Layer 6 of a small transformer language model trained on English Wikipedia (9 layers, counted from 0, width 128).
A neuron adds its activation times its output weights to the MLP's output. To switch it off is to set its activation to zero at one token and run the rest of the model.
A neuron's activation on a vector x is ReLU(weights . x), where the dot is the dot product.

Input weights of the MLP neurons that the questions are about. A number n stands for n times 0.0046.
n19: -15 15 10 6 -40 19 22 -11 37 -43 19 -48 41 42 -4 4 34 35 -43 24 20 -9 -16 -23 61 -60 10 -2 75 -24 -71 4 33 31 4 -24 -62 20 -32 14 4 -18 -15 1 -15 11 -47 37 45 -5 20 -24 -29 -24 -52 3 -37 43 -6 5 -2 -16 -64 -37 -3 32 42 13 -39 -5 -3 -60 10 -28 -13 28 -7 7 -4 -50 -27 -16 -5 -17 -17 15 -8 -59 3 19 10 -73 17 20 5 -9 27 45 -29 29 -32 -28 10 -34 -21 -18 3 -49 -39 6 7 -21 76 0 47 48 -75 -23 63 3 -37 14 9 -33 42 45 -18 -8
n120: -25 -31 -18 -21 -61 25 46 38 28 -3 -19 4 27 20 -12 -6 -13 13 -17 -9 22 11 55 -16 7 15 -29 9 8 -13 25 -1 2 -22 -20 10 -24 -2 -17 17 14 18 -33 26 2 -22 -6 -44 -14 24 18 6 10 62 20 -5 8 -58 -44 39 -66 13 -26 2 1 49 9 -33 21 17 -18 31 32 -25 -4 -63 43 -19 24 -22 -15 -42 -16 24 9 -4 -11 -30 -10 -6 -18 -14 -18 29 16 10 -7 30 19 -3 24 -29 32 -25 30 47 11 4 10 -50 6 9 9 -17 -38 -14 -31 -30 19 -24 -4 -56 -5 -24 10 -13 3 58
n121: 16 10 -10 14 -12 5 -26 -33 -8 7 35 -7 -37 -21 24 18 21 -4 -9 -31 5 19 -5 -29 10 12 13 61 31 -40 43 10 -28 -35 25 16 -30 -7 6 -16 5 4 -8 4 21 8 35 -21 -1 27 52 13 -2 -2 10 41 29 5 -89 -17 -28 2 -20 -15 58 8 17 -13 3 -14 44 27 -24 -31 -13 28 34 12 -12 2 -23 18 -20 29 7 9 33 -6 26 22 16 -34 39 0 4 9 -4 -12 -17 12 -36 3 18 -11 13 36 -27 5 7 11 27 -1 -11 -6 66 -5 31 25 -14 10 -15 -7 -48 25 -10 7 -32 28
n141: -15 -31 -37 49 -41 2 -64 -71 37 -10 2 48 -54 -17 -16 61 43 -39 -17 -10 2 14 4 11 9 -3 -8 51 7 24 -56 13 -28 -36 -34 46 -17 -13 9 15 11 -23 -3 39 -6 -32 18 -16 12 30 11 14 6 8 53 29 28 -39 -5 15 40 56 6 -62 30 15 -17 7 -23 -18 -14 11 -29 8 -1 -7 19 5 -15 20 7 -5 -8 20 19 -8 -12 5 -61 50 26 -20 3 -11 58 16 -7 -43 -8 0 -20 54 40 0 -9 -3 -12 -21 -9 -36 25 -4 -23 -19 -27 -37 -20 -19 58 15 -28 -49 -18 -8 24 -2 -3 -10
n189: 41 -18 -7 18 -7 -58 -26 21 21 -1 -33 -19 7 27 15 40 31 95 32 -33 29 -30 44 -44 18 -34 27 36 -11 -65 27 32 22 33 -5 -43 -18 -1 -43 -5 51 30 -57 58 35 15 18 26 63 -3 -66 36 0 -3 -5 15 -7 51 -53 -3 17 -28 1 1 0 26 -25 41 -6 -12 19 -10 -27 6 -44 -10 -42 17 -2 -34 11 -22 -25 32 -11 26 -27 -68 -6 42 -12 -17 -31 26 -2 -5 57 -27 20 2 -12 17 20 -10 13 -10 -21 10 -35 -13 11 4 -6 38 -15 -68 12 9 42 18 -19 -71 0 -27 -10 6 40 65
n204: 29 58 0 41 -20 40 12 -19 -7 -9 -40 -4 12 25 -55 -31 -27 29 51 6 56 -27 -36 -16 10 10 -64 -7 18 34 -2 49 16 -39 10 43 -10 15 56 26 23 7 -26 47 -31 16 4 -59 13 -20 -19 -43 3 -26 61 9 15 43 36 52 -67 35 -18 12 23 -31 19 -62 -69 2 -26 -32 10 -52 -29 -82 54 -24 -14 -29 41 -8 -5 20 47 -22 8 -15 22 20 -20 -15 -21 1 -19 9 20 10 9 -11 46 -26 -2 17 -10 76 19 -1 -3 -31 29 -25 38 -48 45 38 -27 -6 -42 -33 -20 -5 22 -42 -6 52 25 39
n226: -6 -19 -16 39 -24 -26 11 3 -23 18 10 26 -48 25 30 18 -11 18 -23 -52 -16 1 16 -30 35 -28 -28 28 16 -28 24 15 0 -15 16 -25 19 -22 11 3 8 6 -6 11 21 -33 33 -13 -15 -3 43 -23 -24 -21 -6 -27 -49 -31 -19 11 14 59 1 -51 0 46 -10 7 46 -13 20 23 -11 8 -9 -19 17 -15 16 -48 -43 -4 -25 -9 -14 45 54 21 -66 27 31 -16 -4 -65 -19 -51 -13 20 24 20 34 1 -3 -54 -34 -19 69 -12 -36 -11 -9 23 18 24 -3 67 2 8 21 28 -39 18 -8 -4 -3 63 -74 -29
n241: 44 -6 39 17 -19 -13 -31 -16 7 8 22 -27 -50 -3 -34 -15 20 8 -23 -14 -4 -22 -7 -32 52 -7 46 35 20 53 35 3 18 -19 2 21 -50 8 3 37 91 0 47 41 57 31 42 -36 75 -14 -15 31 33 5 27 20 -11 24 -7 31 21 46 -40 -13 32 17 9 -47 15 -12 -20 11 -12 3 -22 -7 -49 14 60 12 -8 -79 52 -19 -16 -30 15 3 20 11 -11 -13 1 34 -21 20 -73 -33 14 6 -71 25 -18 -71 -12 3 16 -10 -17 -18 -7 24 10 -31 6 25 -31 14 -54 -11 13 18 -33 15 -15 -40 -10 35

Output weights of the MLP neurons that the questions are about. A number n stands for n times 0.0085.
n19: 66 17 17 -44 28 -6 19 7 7 43 1 14 -15 64 24 20 21 13 -25 12 -2 -17 -12 19 10 20 -18 -17 -10 15 -1 18 4 21 -27 5 19 -5 21 -9 6 18 -11 -8 32 11 13 22 -9 -6 2 -33 -15 45 10 23 -5 8 39 -11 21 18 7 1 -28 9 -6 20 -19 -24 -12 10 -40 9 -13 -18 6 11 -5 4 20 3 -21 -7 -13 -15 31 13 31 -11 6 -10 16 -2 -22 17 10 -24 2 30 11 -10 34 12 14 27 -36 17 -17 14 -15 7 -22 14 -12 22 13 -52 -13 -22 -31 2 -11 -3 -15 18 -7 -9
n120: -18 -6 -26 16 34 -10 -8 2 16 -11 0 16 -37 -36 8 -30 -19 -3 31 27 16 -35 -7 18 -32 -21 1 8 26 4 -16 -16 17 -26 -2 -13 -13 32 -10 -26 -2 -11 19 -6 9 -12 -9 2 13 0 10 -10 -12 -24 -22 -24 -4 10 0 -20 8 12 -16 18 15 -42 -18 1 -18 13 5 -8 1 18 -4 22 1 8 28 -9 -4 10 -12 -43 -25 -4 -9 6 -36 -7 8 2 -15 -23 5 -2 5 28 -8 2 -2 -3 -16 -1 1 -13 3 -3 -4 -8 5 -16 -11 -25 9 -1 1 10 14 -17 -4 7 -10 -2 11 -5 -6 -6
n121: 1 2 15 9 -2 11 -11 -6 10 -10 1 0 8 -49 3 4 3 8 6 12 3 -7 -16 10 -30 -2 -11 -23 -6 -8 -15 -3 -6 -11 -5 9 -14 9 7 2 -5 -15 -8 -31 -9 4 -6 8 -33 0 5 16 13 2 -8 18 11 -7 -16 18 25 15 -3 -8 6 26 -6 3 -15 9 -12 13 13 -14 -1 -9 3 -19 8 -11 9 -4 20 13 -10 -8 -36 12 1 -28 -5 18 11 -31 -11 3 2 9 5 3 33 22 0 -7 -19 29 -14 -7 4 4 5 -7 10 9 4 5 16 -13 0 -11 -9 7 11 -10 9 -4 -22 26
n141: -10 39 -5 -13 -19 -7 -14 7 6 19 6 -3 15 -95 12 -23 -3 17 -5 -8 -4 -19 -32 21 -11 6 -19 22 -8 -8 26 -3 -21 12 -18 12 35 -3 -27 6 4 -21 0 -10 20 18 -10 -24 24 -6 -14 15 22 3 20 4 1 -7 -4 -10 -1 21 -6 -5 12 1 -4 -11 -22 45 -5 1 37 16 -10 -9 3 -3 28 -2 25 19 0 1 -45 16 -23 15 -5 -18 -2 11 -8 5 5 6 9 -10 32 -3 20 35 6 1 -5 -9 3 2 -1 -3 -23 11 -21 12 0 26 -9 -12 -8 9 1 -12 -29 -2 7 0 1 9
n189: 19 -27 -3 25 -9 6 5 26 11 -41 -1 4 -32 -39 7 -47 7 -15 14 13 20 20 21 24 -10 -27 5 2 16 31 12 11 -31 -17 -13 7 -19 -31 -10 -25 -28 -8 -21 -17 -35 -16 30 -2 -10 34 -26 -28 36 14 23 -30 22 -5 1 -23 -7 30 5 -6 -9 19 40 -9 -2 63 2 -9 -10 -22 22 11 -6 -7 -26 26 -34 2 -1 1 35 -10 -19 15 -34 1 -21 17 12 -30 1 -24 27 -42 26 -34 -11 32 -1 23 0 2 -19 54 -13 -17 -25 2 4 -2 -10 14 -29 0 -5 -13 -16 15 22 19 32 20 39 17
n204: -11 -23 -4 -7 7 18 -7 45 24 -20 23 33 -14 -30 -23 -16 -14 7 2 -1 -27 -31 30 23 42 8 6 -3 -7 11 12 2 12 1 -17 7 -6 -4 26 34 -18 8 22 -23 -38 -12 7 11 19 -32 6 -51 4 -18 40 2 -2 -10 -7 -25 -28 20 11 18 6 -3 -5 -51 -45 41 -3 20 -26 -34 13 -18 46 6 11 4 48 -20 -31 16 32 -12 -8 6 29 -4 -15 -1 -37 27 -23 -6 -4 30 4 -1 -16 8 -14 24 -21 30 52 3 -20 33 33 -16 21 19 -7 6 -49 18 -13 -33 6 8 11 37 -21 26 -11 -3
n226: 3 4 -4 19 -2 -2 -37 -20 -22 12 -8 14 -28 11 6 1 -3 -21 12 40 -31 32 -13 16 33 4 8 0 77 -9 1 20 -28 36 -6 12 15 -20 -19 -13 1 -14 11 -50 -23 12 2 18 -38 8 -18 -2 15 13 4 -24 7 6 -16 -19 9 16 3 -6 2 -12 1 1 12 20 2 10 7 -2 8 -6 -23 12 -14 3 -8 13 18 -15 9 -29 25 4 2 10 -4 16 42 -6 -14 14 23 -21 -16 14 9 -19 8 -13 -3 -6 3 21 6 13 -45 0 15 -18 -15 -32 17 -12 11 -7 -8 -11 -24 -13 17 -1 -16 -11
n241: -12 -6 12 15 9 -3 -46 -24 16 -5 7 -36 -8 11 37 6 -17 1 -28 -47 12 -33 2 4 -10 26 28 -5 -35 13 -12 -17 -2 -5 -34 -3 -22 16 -33 -9 -22 25 38 33 19 8 -14 23 -9 -14 6 17 -4 -19 -36 36 -42 6 55 -13 -9 17 -6 -23 -12 0 1 26 -39 21 16 9 14 29 -9 -9 -16 -19 5 29 -23 -22 -46 13 -9 -2 -12 -5 32 -20 17 -29 -9 -17 1 14 24 -20 -16 7 8 1 30 -26 -10 7 16 16 -9 21 -17 -8 -38 -13 20 3 30 2 -3 -41 -6 -41 38 -10 -21 -23 -24 25

Each question names a token from some text and the token that comes next. It shows the vector x that enters the MLP there. A number n stands for n times 0.086.

Then comes g, the gradient of the next token's log-probability with respect to the MLP's output, scaled to length 1. A neuron's effect is roughly proportional to its activation times (output weights . g). A number n stands for n times 0.0038.

"ig", then "os"
x: 6 22 6 -2 -5 6 3 1 -4 5 12 19 -17 -20 40 -18 13 -6 12 0 0 -14 -9 -2 3 10 9 -5 1 2 1 8 3 -9 2 1 -3 -10 20 4 27 30 -8 21 33 -22 14 3 4 4 19 21 9 -15 10 -8 5 -5 -5 -10 4 -3 57 -10 -22 -9 0 -2 13 72 8 13 6 3 -9 8 -11 -10 6 -4 26 10 -1 7 2 1 8 -7 -12 -35 15 9 3 -3 -9 2 -4 1 -2 7 -8 -6 -6 -6 -29 -16 -5 -2 17 4 12 1 -28 -11 -26 16 9 1 -5 -22 17 8 0 -6 25 19 -11 -11
g: 13 -12 -24 -10 -14 -4 -12 -36 -22 26 -11 17 0 3 28 22 -1 -2 -2 34 7 -36 3 -35 0 -28 -4 11 1 -12 25 -26 11 55 -8 -60 21 -28 -10 42 7 -5 1 27 -19 19 1 36 4 5 13 -10 -29 17 -7 42 30 7 -12 -7 12 9 -20 1 -5 -17 -21 37 8 -3 45 26 -14 33 -47 -33 -3 2 33 4 9 1 15 3 23 46 42 12 -39 20 7 13 46 -25 37 21 14 -17 -61 2 26 15 -10 8 10 -4 6 -74 -7 -8 -4 11 -1 17 8 -54 -15 -23 -11 -2 -8 -9 5 -18 -25 31 -4 -14
Which neuron, switched off, lowers the next token's probability most? n226

" been", then " the"
x: -34 0 3 3 -14 1 -9 -6 12 -8 -2 -3 -1 -37 -2 -4 -4 12 -3 23 8 -12 4 2 -11 -3 -7 1 -8 6 -2 -2 20 -6 4 -5 -15 -10 6 -10 -13 1 -1 -57 -1 5 3 -12 5 -5 -1 -1 -1 15 2 -1 -2 -5 -9 -32 9 1 10 4 -7 -5 13 -9 1 55 -6 9 0 15 0 -5 2 -26 8 -6 -2 -6 -16 3 0 -6 7 -12 -5 13 6 -5 5 -9 -4 -10 7 5 -16 4 0 1 6 2 0 9 18 11 -11 -9 14 2 9 2 -10 2 47 -5 0 -8 19 -13 6 7 0 3 -5 13
g: -32 -11 35 39 20 -23 23 2 -18 19 47 8 5 -2 17 12 40 11 42 1 -25 36 -21 13 57 25 -6 -8 17 -16 -5 8 -4 -14 -6 -44 34 1 -20 3 -11 -15 9 -10 3 -11 18 12 -6 -1 -8 17 10 28 -10 12 24 -16 -14 55 -13 -55 -6 -5 35 26 4 9 -15 -12 9 17 -46 66 -4 -14 -34 -27 35 -10 -6 -6 -14 18 10 -13 -5 -10 -51 23 -25 -1 -29 -4 -25 14 -13 -11 11 -26 19 2 -23 -14 -28 4 15 3 -24 -16 18 32 0 -18 22 -81 -5 6 -9 48 -1 7 -1 -22 2 -36 11 3
Which neuron, switched off, raises the next token's probability most? n120

"reet", then "ed"
x: -42 -4 -9 -4 6 8 -7 5 7 -20 -16 4 6 -40 -3 -12 0 -4 4 -10 -3 2 28 -2 -52 18 -10 4 -23 6 8 13 5 -8 -2 -6 1 12 6 13 -2 5 7 -18 -5 15 -6 -9 -13 8 -2 -3 13 8 7 3 10 -2 -19 -7 -6 6 -11 19 3 2 7 9 -7 50 -13 -5 -17 -1 -2 4 0 -2 11 15 -9 -1 -14 -15 -17 -1 -6 -4 -9 0 8 13 17 10 -5 8 0 -2 -15 6 20 -21 -1 -13 16 0 -13 12 22 7 -4 10 -37 -13 -3 1 28 -10 -1 3 13 18 8 10 -9 11 5 17
g: -4 35 -17 -48 -5 -31 -19 0 -18 -5 -31 -12 10 13 -3 -15 -28 3 30 25 14 -17 15 -5 -33 -19 7 -4 4 5 6 -16 -2 -46 -5 -60 -32 -8 -27 28 12 -27 -5 39 22 -21 11 6 -26 1 47 19 14 -33 -43 -1 -2 -19 -21 23 -18 -10 4 47 -17 -7 -42 -40 4 -16 -20 -2 -4 8 5 13 9 22 -3 2 -18 -42 -18 -33 -8 18 12 17 -13 -6 -41 -18 -49 -11 -9 22 -18 13 -51 30 36 -32 -33 25 -9 3 -6 -33 -6 -18 24 -45 -30 -4 -34 -23 -7 19 20 -50 24 -24 -18 -10 -17 -1 -7 8
Which neuron, switched off, lowers the next token's probability most? n120

"ev", then "en"
x: -21 4 20 -16 0 -15 -9 -10 -2 -15 -1 -14 -1 -48 -15 6 -11 -13 10 6 20 7 -12 -1 -10 22 8 7 -13 8 -3 31 -8 17 -2 13 5 -8 -7 8 28 2 21 15 15 -17 -3 16 11 11 5 24 -9 4 -7 2 -26 4 -6 -22 8 3 12 5 -24 1 1 4 -1 34 4 -10 12 17 -6 15 9 -10 2 12 2 3 9 1 -16 4 5 11 13 -18 0 11 -7 8 15 9 -18 -8 -5 -14 6 -6 -27 -20 -19 -11 6 11 26 0 -11 -31 -8 6 15 -5 4 12 -7 6 21 -2 -16 15 -7 -6 -7 18
g: 19 17 15 -22 49 -4 22 48 7 5 -18 6 -12 -3 -1 -8 18 -19 17 -47 -4 5 -20 -30 7 30 5 4 -27 7 -19 29 24 20 -13 14 -8 0 -56 -5 16 1 21 -11 -20 -65 22 -14 -8 3 -1 31 4 -25 -17 35 21 -13 -15 -6 7 -28 0 -30 -33 -25 -2 35 36 -8 -36 24 6 -23 -3 5 -10 2 15 7 40 -12 -40 27 -8 -1 -11 10 -18 -15 15 -8 2 10 -3 6 35 -4 -19 40 59 -40 -34 28 -20 -16 -14 -26 -43 30 61 -43 -28 -4 -3 8 28 -17 29 -16 -11 23 3 -8 -18 9 32 -13
Which neuron, switched off, lowers the next token's probability most? n241

"p", then "ich"
x: 4 -3 0 -15 7 3 -9 -3 12 -3 -2 4 0 -51 10 -18 8 3 9 2 40 -6 5 8 -1 -2 13 -6 10 -8 14 -4 0 8 -9 4 3 -8 -8 -3 -10 33 0 5 4 -4 -5 18 -3 9 1 9 7 -5 1 4 8 -1 13 16 5 -5 39 7 -2 5 -14 12 -7 82 11 10 -3 -1 11 -2 -5 -3 17 28 2 -2 2 10 -11 -2 5 7 -8 -9 0 -7 -7 7 1 3 -4 -6 20 3 1 12 4 4 -24 0 -7 -6 21 -5 8 -1 -1 -7 4 -12 0 18 6 5 3 -15 -7 -6 4 5 3 9
g: 23 3 -8 -18 -1 -29 -3 4 22 -8 1 -28 5 0 -51 20 2 -1 52 28 -6 6 7 17 -36 17 -6 -9 -5 -13 36 2 -9 5 -6 49 29 27 -15 -27 4 -19 3 -1 -6 6 24 -7 -12 20 5 -33 12 17 -29 7 17 49 -22 -3 59 51 8 -9 52 -50 40 -14 -11 0 24 -16 19 -1 -13 -4 3 -16 -31 -1 -18 -17 -22 13 -5 -9 -50 14 -22 -11 -40 -9 -26 5 14 -3 -15 -11 12 -64 24 17 -38 29 2 4 -12 -5 38 51 -26 25 -5 45 6 3 2 19 -30 -17 10 -22 -26 28 -21 30 6 -12
Which neuron, switched off, lowers the next token's probability most? n189

" the", then " school"
x: -44 -7 0 3 -7 2 7 -3 13 -1 -1 -1 0 -33 -10 2 5 6 1 6 3 0 -15 -15 5 -18 -1 10 13 2 9 -35 2 15 -7 -8 -4 0 0 1 -55 -1 4 -64 4 6 -1 -3 16 2 11 7 1 -18 -3 7 -5 1 3 -29 -7 -6 10 0 1 -15 -3 4 2 29 7 -8 19 0 -4 18 2 -4 -3 5 -4 9 0 0 0 11 -1 -8 -7 -16 11 -2 -3 3 3 2 10 0 -4 6 -6 -11 3 6 -2 11 3 -5 -1 0 6 -3 12 -6 -1 7 23 3 0 1 19 1 -1 1 3 4 -8 -3
g: -17 -6 -19 -20 19 -15 -4 -3 21 -17 -18 -15 17 -5 37 15 -11 35 -11 -4 -6 -13 -17 3 -16 -1 6 -16 18 44 -3 20 30 11 -2 15 14 42 -36 -31 -11 6 -39 -6 -34 -44 16 -9 -33 59 -47 67 19 -3 0 -27 -6 27 -25 -17 32 9 2 -11 23 -21 1 32 30 16 2 -11 -19 -20 15 -40 34 23 52 1 14 24 33 18 -40 6 -27 -28 17 -11 8 17 -31 -13 -13 15 7 -16 5 50 18 18 0 21 0 -7 -6 -8 20 42 -32 -11 -28 -43 14 -31 3 3 25 9 20 35 -21 8 -22 20 16 -23
Which neuron, switched off, raises the next token's probability most? n19

" document", then "ary"
x: -31 12 -11 8 -4 -4 -7 12 -6 14 -11 6 -6 -47 24 4 -15 -3 -2 4 -11 -11 14 -5 -56 -4 -1 3 7 -2 0 10 2 -10 7 -7 7 9 -6 13 -37 -11 3 -1 -6 9 5 4 1 13 -9 21 -9 18 -16 18 11 -4 -18 -38 -6 -5 1 13 11 -10 4 -13 1 26 -11 -6 -3 9 -3 1 14 -10 7 15 2 -19 -7 0 10 0 5 -14 1 -10 18 11 7 3 14 1 -5 4 -5 3 2 -17 11 -5 13 -8 -15 -1 4 -3 11 9 -3 -6 5 -4 48 -1 -4 -19 45 -2 15 -3 -3 -19 0 10
g: 18 18 -3 27 -27 -29 29 -12 -3 -22 19 -39 44 8 4 1 -28 35 8 34 5 9 -5 33 -44 -30 -5 -29 31 -45 -29 -29 -22 41 7 28 -19 6 4 -22 16 -12 4 2 14 20 -31 12 24 -13 34 -32 17 29 -10 -9 35 10 -20 18 4 -19 -23 3 44 27 -3 -6 22 1 5 -17 9 15 1 -11 41 1 44 31 -15 -30 -7 37 16 -39 -13 -18 -26 3 3 33 7 -10 -29 30 2 56 -5 -10 -26 11 1 32 -48 -18 -7 -29 -6 -15 -19 7 17 -23 29 -45 -2 29 -26 -9 -15 -37 8 1 -23 7 -13 31
Which neuron, switched off, lowers the next token's probability most? n121

" the", then " Dis"
x: -45 -4 -3 -1 -14 2 -4 0 -1 7 -3 -2 -6 -32 -13 3 -2 1 -3 7 8 -5 -5 -15 11 -18 0 11 15 1 1 -33 -1 11 -8 -6 0 -3 -7 0 -48 3 15 -64 6 10 -5 0 12 4 1 11 0 -12 -2 6 -4 4 5 -22 -4 -4 7 0 4 -16 3 -7 3 42 8 1 19 -7 2 17 2 1 -2 8 -5 10 -4 2 5 11 6 -2 -5 -9 11 -4 -4 13 4 3 9 -1 -7 4 -8 -8 11 7 0 1 3 -6 0 9 4 -1 10 -8 1 6 21 -3 0 1 25 1 -3 -6 -2 -2 -8 -1
g: 8 24 24 -10 6 49 -54 16 -12 5 -30 -10 -10 6 -2 -10 -17 -26 26 -16 17 18 -13 -1 -13 -22 11 -10 14 -46 -10 4 -9 -17 -22 21 0 19 -13 -11 -18 -15 26 5 36 37 63 -27 34 -16 -30 6 -31 -2 48 -20 -12 -29 43 16 28 -1 -13 14 -5 -2 24 20 21 -9 63 -14 3 29 -10 42 7 15 -50 2 1 14 27 -19 9 -50 8 3 15 -8 7 -13 4 -19 -10 11 3 24 6 -23 -8 1 -18 4 -3 7 -20 4 -43 5 29 -6 6 10 44 10 6 -35 24 -14 -45 -32 41 -4 26 -14 -10 -54
Which neuron, switched off, lowers the next token's probability most? n19

" had", then " died"
x: -34 10 10 -22 -3 22 -10 0 14 6 18 3 -5 -11 -12 -18 -7 3 7 -3 -4 -13 14 12 -20 -6 -8 0 -32 21 -1 5 14 0 -14 12 -3 -16 22 -1 -3 1 -2 -57 -25 -1 6 -1 9 -20 -10 2 13 14 32 -21 12 5 -2 -11 -7 4 23 1 1 2 6 -13 6 40 -14 15 2 19 -1 -5 -9 -10 5 -10 7 -6 -18 1 6 -7 -3 -11 -13 -4 -15 7 10 7 -17 -21 -10 15 -5 5 -3 6 11 1 -13 14 21 -3 -9 -6 12 -7 -1 -3 -8 -4 21 -7 -11 -14 9 -7 23 32 -11 15 2 9
g: 34 -19 -11 -40 9 -23 -33 7 -2 37 54 -2 -4 4 -37 -23 10 -35 -8 -10 3 -23 10 6 -3 -2 58 -17 35 23 -32 -5 2 37 29 15 2 28 18 16 44 0 -49 15 25 34 20 0 5 -23 -16 -15 -40 -3 -1 2 -5 -6 -5 43 -3 47 13 20 25 -26 -23 7 6 -4 -50 17 7 -9 4 -11 17 21 -27 -25 -27 -8 -1 0 -12 -21 4 -23 -15 -44 21 19 -52 -6 -24 -12 2 7 5 8 -1 28 2 16 41 9 35 -1 2 -24 7 -16 -14 6 -24 11 10 10 -42 -39 -52 -41 -11 -19 2 17 -26 28
Which neuron, switched off, lowers the next token's probability most? n204

" div", then "ested"
x: -25 15 12 -1 -9 7 -22 34 20 -6 0 10 -7 -48 13 7 -12 -6 4 2 -11 -9 3 -7 -13 -9 6 13 -19 -4 4 5 14 5 9 -3 20 12 -3 -15 -10 -10 25 1 21 11 -10 -30 10 0 3 37 -19 1 8 -1 -17 1 11 -53 1 -3 2 11 15 0 -1 -12 7 38 6 2 3 8 11 8 -10 11 20 22 -8 13 0 5 -24 3 -11 2 11 -5 -5 10 -4 5 8 13 -19 4 -3 -4 0 -1 25 -1 -2 -5 -7 -4 15 -26 13 -16 -10 -3 -1 17 -3 -9 -10 -4 22 -3 10 -10 -10 -7 -6 7
g: -4 -5 -15 -7 6 55 -1 -3 14 36 -27 -19 21 0 13 4 40 25 -10 16 15 27 -3 -9 23 16 4 -18 -9 -5 -5 0 -36 -8 -2 10 -29 -3 32 9 -10 -1 -13 6 2 0 27 -18 68 12 9 -7 -26 -40 15 -2 -34 -25 -16 -18 -14 48 -28 -41 -4 40 -38 -2 -25 6 -39 3 -44 20 1 -22 19 17 30 -13 22 -47 9 -10 -4 2 0 -15 -29 35 -63 21 -27 3 -9 -18 -34 3 1 -18 29 -10 11 -17 32 11 47 -20 17 -12 11 -44 35 5 -32 28 -38 -39 8 26 -19 -8 19 -8 1 31 -1 -2
Which neuron, switched off, raises the next token's probability most? n241

" the", then " Union"
x: -44 -7 6 -6 -9 -8 0 8 -6 5 6 -4 -9 -34 0 -1 -4 -1 -13 9 -2 -7 -9 -22 13 -17 1 6 5 3 -10 -32 5 20 -17 -8 -6 3 -5 -4 -46 2 4 -48 -9 10 7 -1 3 11 -4 10 -8 -16 3 3 -8 12 5 -41 -5 -11 14 -10 -9 -7 -4 -3 1 33 15 -10 19 -3 -2 31 5 -6 0 -9 4 21 4 -8 3 6 -2 1 -2 -16 14 -16 -8 -6 -2 9 11 2 -8 2 -3 -6 -1 5 -2 5 -15 -8 9 17 5 2 5 -7 0 1 17 6 11 5 23 9 -3 6 -4 -2 -23 -1
g: 8 19 -3 -22 2 -19 -17 -46 26 -22 -22 4 11 -4 -1 -10 -51 0 3 -1 -19 31 3 -26 12 30 36 -42 -33 -17 39 16 6 22 -18 29 8 -2 3 -30 6 65 8 5 53 -1 45 21 -3 10 -19 -7 -5 12 0 -38 12 -29 6 -24 -32 37 24 -21 4 20 -30 -47 25 4 28 2 -9 -13 -3 7 -23 -46 5 17 -27 22 1 12 -14 43 6 -46 12 -13 20 -10 34 19 19 30 -18 30 -8 -26 12 15 1 -10 13 -1 -2 6 43 40 -28 5 2 22 -36 19 19 19 -20 -15 11 44 9 11 21 -34 -17 -24
Which neuron, switched off, raises the next token's probability most? n121

" let", then "ter"
x: -33 8 7 17 0 -15 -11 19 -17 16 3 -8 -10 -36 0 0 -1 12 14 -5 10 11 -2 -18 -35 -15 -26 -5 -24 25 -11 0 18 14 -1 5 13 14 14 14 -36 -6 -9 -15 -20 6 5 -6 -15 10 -22 2 -17 -20 4 -9 -1 13 -13 8 3 5 11 -3 -6 3 4 -4 1 21 -3 -5 -6 4 -16 -34 -6 -13 -3 -14 6 -2 -13 -1 2 5 -3 -2 -22 -20 -8 11 6 15 -9 -16 -16 9 3 -8 -8 0 7 -1 30 -21 2 -2 2 3 -1 1 -8 10 23 -7 36 10 -25 -6 35 -4 11 14 12 -23 0 1
g: -14 8 0 -25 -32 4 2 -71 51 32 9 -35 37 -7 -25 -21 -1 -12 25 -21 -43 -50 -39 28 -52 6 -28 -3 -1 -22 -41 24 -9 -1 -33 -2 -6 0 -14 -13 -16 7 -5 13 -3 -8 -25 11 -16 -57 -8 14 -11 -31 -13 27 -27 -21 1 -11 -27 -2 -8 2 34 29 -26 4 -11 -2 10 39 -21 3 21 0 13 44 6 -4 18 5 -35 -11 -5 4 -18 -24 -5 9 -7 -19 36 16 -4 51 -4 11 -18 14 -35 45 34 0 -22 -22 11 -10 1 -2 20 -16 -28 -1 6 14 -15 22 -35 -30 0 -6 22 6 -20 8 47 36
Which neuron, switched off, lowers the next token's probability most? n204

"im", then "ension"
x: -2 12 8 8 -19 22 -8 16 -15 -10 -20 1 -5 -39 19 11 5 12 6 -2 25 1 9 -16 -13 1 10 5 18 0 1 11 -6 9 -15 2 7 3 7 -8 -2 2 33 22 0 2 3 2 0 3 -12 17 1 -12 -10 -3 -7 23 8 14 16 18 23 -11 -26 1 -12 6 1 74 11 10 -5 -2 -4 14 -18 14 9 12 12 -2 11 -6 -5 16 -2 -2 6 -19 4 23 -5 21 -6 2 -15 -6 3 -4 -4 -12 19 25 -9 -10 -28 2 12 9 11 -13 0 3 -5 -15 1 11 -11 -3 5 8 30 -6 -21 9 15 0
g: -11 -25 11 -7 3 24 -29 -19 0 -32 -35 4 -25 -6 20 13 -47 39 -2 23 -28 -23 -21 -18 -10 18 5 7 -16 14 -51 -9 7 15 -22 -35 10 24 -13 -11 -40 29 27 1 -30 -14 -25 -10 18 -14 -11 35 -25 13 -22 -3 -17 -41 19 6 -2 -17 4 -48 -26 9 -3 24 -9 1 -3 -28 -9 5 -6 -25 -16 -14 -4 -29 18 -30 37 -1 2 -3 -14 34 -72 -1 44 26 -48 10 5 50 15 23 -1 -23 3 6 -40 -22 14 14 11 -20 32 50 25 -18 -4 32 16 35 -7 13 -51 0 1 0 0 -2 12 -41 2 -5
Which neuron, switched off, lowers the next token's probability most? n241

" his", then " over"
x: -44 3 -8 -1 -3 -3 -2 -1 -21 -5 5 5 -7 -44 -13 3 11 -1 12 -10 1 -9 -7 0 2 -8 9 4 -2 26 2 -23 11 8 3 3 -12 5 -1 6 -21 8 -5 -49 -12 9 -5 4 9 4 6 3 -8 -5 -1 12 -6 1 -10 -27 2 -2 31 -1 -7 -3 3 -11 2 25 2 -2 0 1 12 8 17 -8 -7 23 -8 9 -6 3 6 -2 3 -9 -3 0 10 0 -3 -2 -4 15 17 11 -3 7 -2 -8 8 9 10 17 7 -2 9 6 -3 -5 3 -7 3 12 12 0 -2 6 40 8 10 9 -9 0 -7 5
g: -4 23 23 -7 -12 8 20 10 9 14 11 -16 0 -4 -18 25 36 38 -9 -50 -7 -30 -7 8 -14 -12 -16 11 -13 -3 -10 17 -46 -25 -21 -16 -5 -4 5 -10 -6 -3 -6 -6 22 -18 29 -38 8 26 24 35 -14 7 -5 -37 1 12 -6 0 -42 9 -18 24 -13 22 -14 2 14 -3 17 -4 -50 40 -20 -14 24 -8 27 0 35 -30 2 29 -24 -33 -2 -23 -29 -24 -11 11 0 6 25 -23 39 16 -17 28 -18 -6 13 -5 -30 31 10 18 -41 26 27 33 38 44 45 -6 -10 -65 22 -54 45 -44 -20 -3 24 -15 12 24
Which neuron, switched off, lowers the next token's probability most? n121